Layer 6 of a small transformer language model trained on English Wikipedia (12 layers, counted from 0, width 64). Numbers have three digits each and are written without spaces.
A neuron's activation on a vector x is SiLU(gate . x) times (in . x), where the dot is the dot product.

Input weights of the MLP neurons that the questions are about. A number n stands for (n - 500) times 0.00088.
n5 gate: 604723642481620516421302358356454435573575259416787483342544265332294407640630836517368761744655728747419680405564138555622468821521468554335137129404607521726474536557433335547242723631460667
n54 gate: 570325629609656616350798463407289441692355532753646559443525578516680700691526401501560582480563732468830534870326724543559670456459495435588533448422477417673453403620625411661275488606520558
n58 gate: 295664355589607789429429353272340526649468595869557594027192048314548182600777662573630422630582456436313160517262627476652319489426586549605584414402431418502478825652387238403441436378420597
n77 gate: 791277679377539526357622429340385544681650570240714521429166506423468683502256390427513747426442624716567560713471492567624879509529396321538483552460403665233695301530359484233709803456397182
n97 gate: 407352422599691642772521672427434663563585514561402550143400664722495434406372632467318329578603457536544603815375542578706585480512691616307414411609652326455407752454277383441414782599633429
n137 gate: 309555513105773395408483583530340231489474698611575427498402492449363559644768655401238247616332639206653709597640443309487539234546719464649724361657455654878702890552346382317376522762493373
n159 gate: 726554770578569555277278500514479462541109616379520534596608458760200564749774471514518643234819499806490437297729441229447648566388547354604494651323789347493279390273557243275419407717415626
n166 gate: 564434517481503384306589601513634538678303751473687807327346475340586608491337343391490342570618345350559569500738621366314215090678534432348426617547704404382371602434379563480509639623547414
n168 gate: 833444496409663588670469626339132676459724534259771451506404207480580547198305685308644243284550676623391556256365506506513725391881130474516550281551508378331501573319499475451534547498493557
n176 gate: 666378329575540431428601375588521452708236510393331512226463365587549347505631379394376303492504423754391273664554445383817550567496214588676694467364400385603443728483400708631368544155863601
n184 gate: 524216673538591461691564774405655616644406472215494514541622484798511410546507771792725610536662772833438484324771566331504587699252406595772574640533461567516840311497357338605677457709651405
n191 gate: 702562389602423236655455385192458203265466448459571425456448441636715274503214395569650398712530630543290308450487734628424428870649462163679389447593388472597297461474486361507224555518714664
n5 in: 469428741668758504464582438559414500697836363630686605344751469177359568507509488584588662466630351492268720508525147491842513632384422764575209737108619586439662346486539501352432412453246632
n54 in: 669298395522503634767698689788351407135977416450335477542436566649431573501543701456284598469566637287235370575468363653618291387576653212369366346662518340344550334608570614463510751562670270
n58 in: 287200611493393553638343586322624607746463421383398419677543434486800515436766528449610257578527471525439245611494413492845458650365575506526480686768521176533158813745601378256568534318751455
n77 in: 684334510631415824692547446477243675482566587402459244638315341404312434543395464515538545631576381604579557827532354409677844786636232359755524300333522775237628351577661324564487511345515618
n97 in: 463603554666642724600223614568437596478476567239602497165325541876262601463534717561522389573606576647363383479546613273605669217623655746336518467642467205413409820408466426469470323508815489
n137 in: 777253303493231484489297274203387722657516372337477666247781438658590405644414349360400426357832596380506647569495257470390368404340292464706519555501512353169181530333499423788638560251453396
n159 in: 209506167635341470552540545526696416484475781595415478565467668496720374182389475315409772317552688300371561607592710407461377559809336452344470245822554318652446504310570592361619749742665398
n166 in: 225410555537192602377502529314487419733720344637648570531425488417433487594556388573379685792557292319578307543730648354442334345824618619432572543328545682689477376589132611192394834575465559
n168 in: 306449571449332330289754723645420424446346462538611962343524827724693384674421603521636594448511340407346439568469491461548252591406744277529658096635825693496438295368562695558672536332388470
n176 in: 781519484551455578541500455435298655500479486486528612524287219646446514603580539661473509333314151555779413811128508690565523658506441540441527675521456231585426592692199327459319490360643510
n184 in: 385662551781645718321494392505433778569543653224754383433442361600639542671280534290326252308150539335076208546300616255699751310556805679622498363442549343585322413242389268598290575372569575
n191 in: 721657356486215365606769426305487478230343562276386666279587814636421691438482490317726554649593441462448460711405943867407482661597504578757381434263449338695361549315241524222312346419412330

Each question shows a token from some text and the vector x that enters the MLP there. A number n stands for (n - 500) times 0.014.

"along ": 505633607453541533544366549571566514494412482502402305542702350358443549534481546418368435423482523514444645574331599427303381466473432411328430310432651504413555530416474565601384513536442473
Which neuron lights up most? n58

"by ": 559672498459472480507472506549564494511396457382482383479631324396442617590430617623353381441469510549413585785333607567330404490353419433331351379534572468499551533496554536578562510512439584
Which neuron fires most, and how strongly? n58, at about 0.31

"-": 590348425508438450555488325419587505521459664400678446494655564372500469454578519416574475583410555417343511723437575754458442535411526445457474303492569523400339309433473430603668439585458611
Which neuron lights up most? n191

"30 ": 516623580436540475699534435482449480427423621376394567462547349323393573442564366593402639353410492459488576620477487424519479510439447444357624649561455582517466580489370314567711504577339379
Which neuron fires most, and how strongly? n137, at about 0.56

"companies ": 664366649548465411572488534472585551535581447538505433465477508354400483552438375403504434409443612287546654593439671449534282507523549446272410599471666465408492588500632582492284544638559596
Which two neurons fire most, strongest first? n54, n166

"was ": 598418515505637487497703430501453315418452342489598474510509453405589576474443387418383448424475574479449624745440607566459447485309551415239425522477685442634601427502665578552409482586524421
Which neuron lights up most? n54

"dec": 693448515364539464575528422561456495465664489603594453487512463552527496465498490456560372507427530640591665513434435479587545392272698387305617604601565543527480237537711384492659546509346495
Which neuron lights up most? n54

"reached ": 614620581378666575648524473515591510515416450583427417614490405583573600553505390358404505432443646670462604555400587361407490585334486694294375527478665517484550444431513507579297597604568468
Which neuron lights up most? n184

".": 628501531557488594349347439367605594436394544583663559692440445296541631484434488544590383522658601557523524571211422378462622458572480480520686559445512342499563490498561446391542613477413527
Which neuron lights up most? n77

"L": 765384550591462421500487529388528591430421580449575624518398575481703550605637519569372417652584267435478552645302459515513561350632531457442633528436424414511524560578421474449649469547556442
Which two neurons fire most, strongest first? n176, n166

"cont": 682458648459392452600419375412310482443453363461599589389375483524462537594573499465559353544474519451446564360500429562413356527410519420454412452560673654584381245547593511666541360584400371
Which neuron lights up most? n168

"establ": 665432707391556525519531612508481620536529539398522489534449490431498339501590440423534305526538712716414695433477570503510576417598572543403540283566656649596390278501619449496533474620469394
Which three neurons fire most, strongest first? n168, n77, n184

"added ": 612516517569540444530395526453662473516403484465443392624388341452501573513523332430429464376411662449432523515299611462380429678365598556234405497603653384611494334424566547486429435569501335
Which neuron fires most, and how strongly? n159, at about 2.3

"ology": 517342498487414387421392603501562637562510444635554735321536472572483432452455467414658401420543552241534601639510581493507324329617631546423453482345571562533428354498376470331443550626552461
Which neuron lights up most? n166

"200": 609467573461563399677343562426689673622517380438605457453539286523609527566591364522518470475643321469347560449401480482474454411446680501429627579521467573500613485498305464601499483631357483
Which neuron lights up most? n184

"in ": 569542538431571515649483456568537486458417451450399373502706347358477595536550655569417394406544329571442632693367534462334354460363444514299554448537610506413631504449475490650580461577491536
Which neuron fires most, and how strongly? n58, at about 0.39

"November": 675366617470486428656463452556510557507557438624592408438582444610559555634626447399495402497640485458591674484432574525473507412584550597368502522424571634344599506548283504553536654662374322
Which neuron fires most, and how strongly? n166, at about 2.6

"from ": 543596546478542545598457480587544488510364465493417347502709332328460616564470689534366377416453491570406617719400579554373367443413351519347451378469631501418602488496475550604542499575492577
Which neuron fires most, and how strongly? n5, at about 0.78

"over ": 545624577391591527592409350461493526497371581484424324476608384351470708602528553327391530472518571482478626645366550436369430504389467461256423414492614567515573442411423586695421474549502525
Which neuron lights up most? n58

"and ": 625538606442573450482525374441594328512481573525528397498558433473482689469466555384559551437542532507420543957446480543483363503235504496388371410480538510522555488430531516468540368475527478
Which neuron lights up most? n5

"tics": 594392462540468388508444478564623525497508605656511565380502464659527376576452467397553401420473743242584602701571575533535479333460635442346543423347656561458393544454377491428400612620609428
Which three neurons fire most, strongest first? n137, n166, n54

"followed ": 653637463473575509551484545510531437487382431608378388618443459505515634484538400424381449513380654582411610492374649398398374617419599563328349456506739582604514426353512543472373591638534333
Which neuron lights up most? n159

"the ": 481530591431325467478482461570576562564438544441534397427653328430461533519409643590397437497540535508397611846459584662376434523469380409466423414493637495444523501553586501521702492538451716
Which neuron lights up most? n5

"ed ": 579441456540560425545450464433564417445327457560431395572506500359455526443624398379374555490353625513436581578287720524394362620406592534273398523511636501511401320409464552552382436461358410
Which neuron lights up most? n191

"C ": 641299528578297491600502432417506631493496610433522731469564512476636573496554427530496411497498399427543588859462608495484353524529509442376621604472602440522654468439512569489407545589621577
Which three neurons fire most, strongest first? n166, n176, n54

"Oce": 561384519485448533502431655553506575421462549436598400422380455526555756596546562418530442505388563498519693415512480417550421401587611439367512347339785525406471404378499527569562705556573479
Which neuron fires most, and how strongly? n168, at about 5.7

":": 727591421522617438569475456461444542441479516436520524543339481386589339516607524405515396329474577568424540518411676536453531434342581505471506514477674388578662398513246340537662624597448515
Which neuron lights up most? n184

"ri": 330622473364526399614317484588568467431528606389419582226439508543606459439510346437627345430493434552328546602363458485522559439462633482479466571292514547593214491532470516513578644504494467
Which three neurons fire most, strongest first? n97, n58, n191

"W": 757385674549472445507531328510487533560583610431511699582456580556625672647585564418372466623457394258478575506264412445467538375648536518668574555449625462501463577535484495535570561565441450
Which neuron fires most, and how strongly? n137, at about 5.2

"func": 602549477526504456550431575557432473555467348534584419346306344462529269468617451480579315384333502566364581500520500588635339408548675477286499461596608533520419322519658410436504537501479386
Which three neurons fire most, strongest first? n58, n168, n97

"became ": 612432493548750543569618570488487437495365401512552444469566386364580582492467404439312442485400575642359603627425599593433435527364508507233412460558682403650574380474650567585405462468590461
Which neuron lights up most? n54

"it ": 589580590435414461461457363492496526538583448541538348358439415385595581481413324481418410520505347410395645694494626680332486505319547391475390490622608546536634411467612595492338426544397489
Which three neurons fire most, strongest first? n191, n97, n58

"NE": 692376506615454337309476650552613616402324555440527641505436458466499452573435491449611403553517243239361669507486428423482699588605438523478531490448477394465514484447520557553587457605586473
Which neuron lights up most? n168

"company ": 669423655518436437628507572443545546603607506412577397458401509288494671529540332395548379455452446260469606632484692617469460486442532398323404489520488455591528559433671519606393519587595614
Which neuron lights up most? n54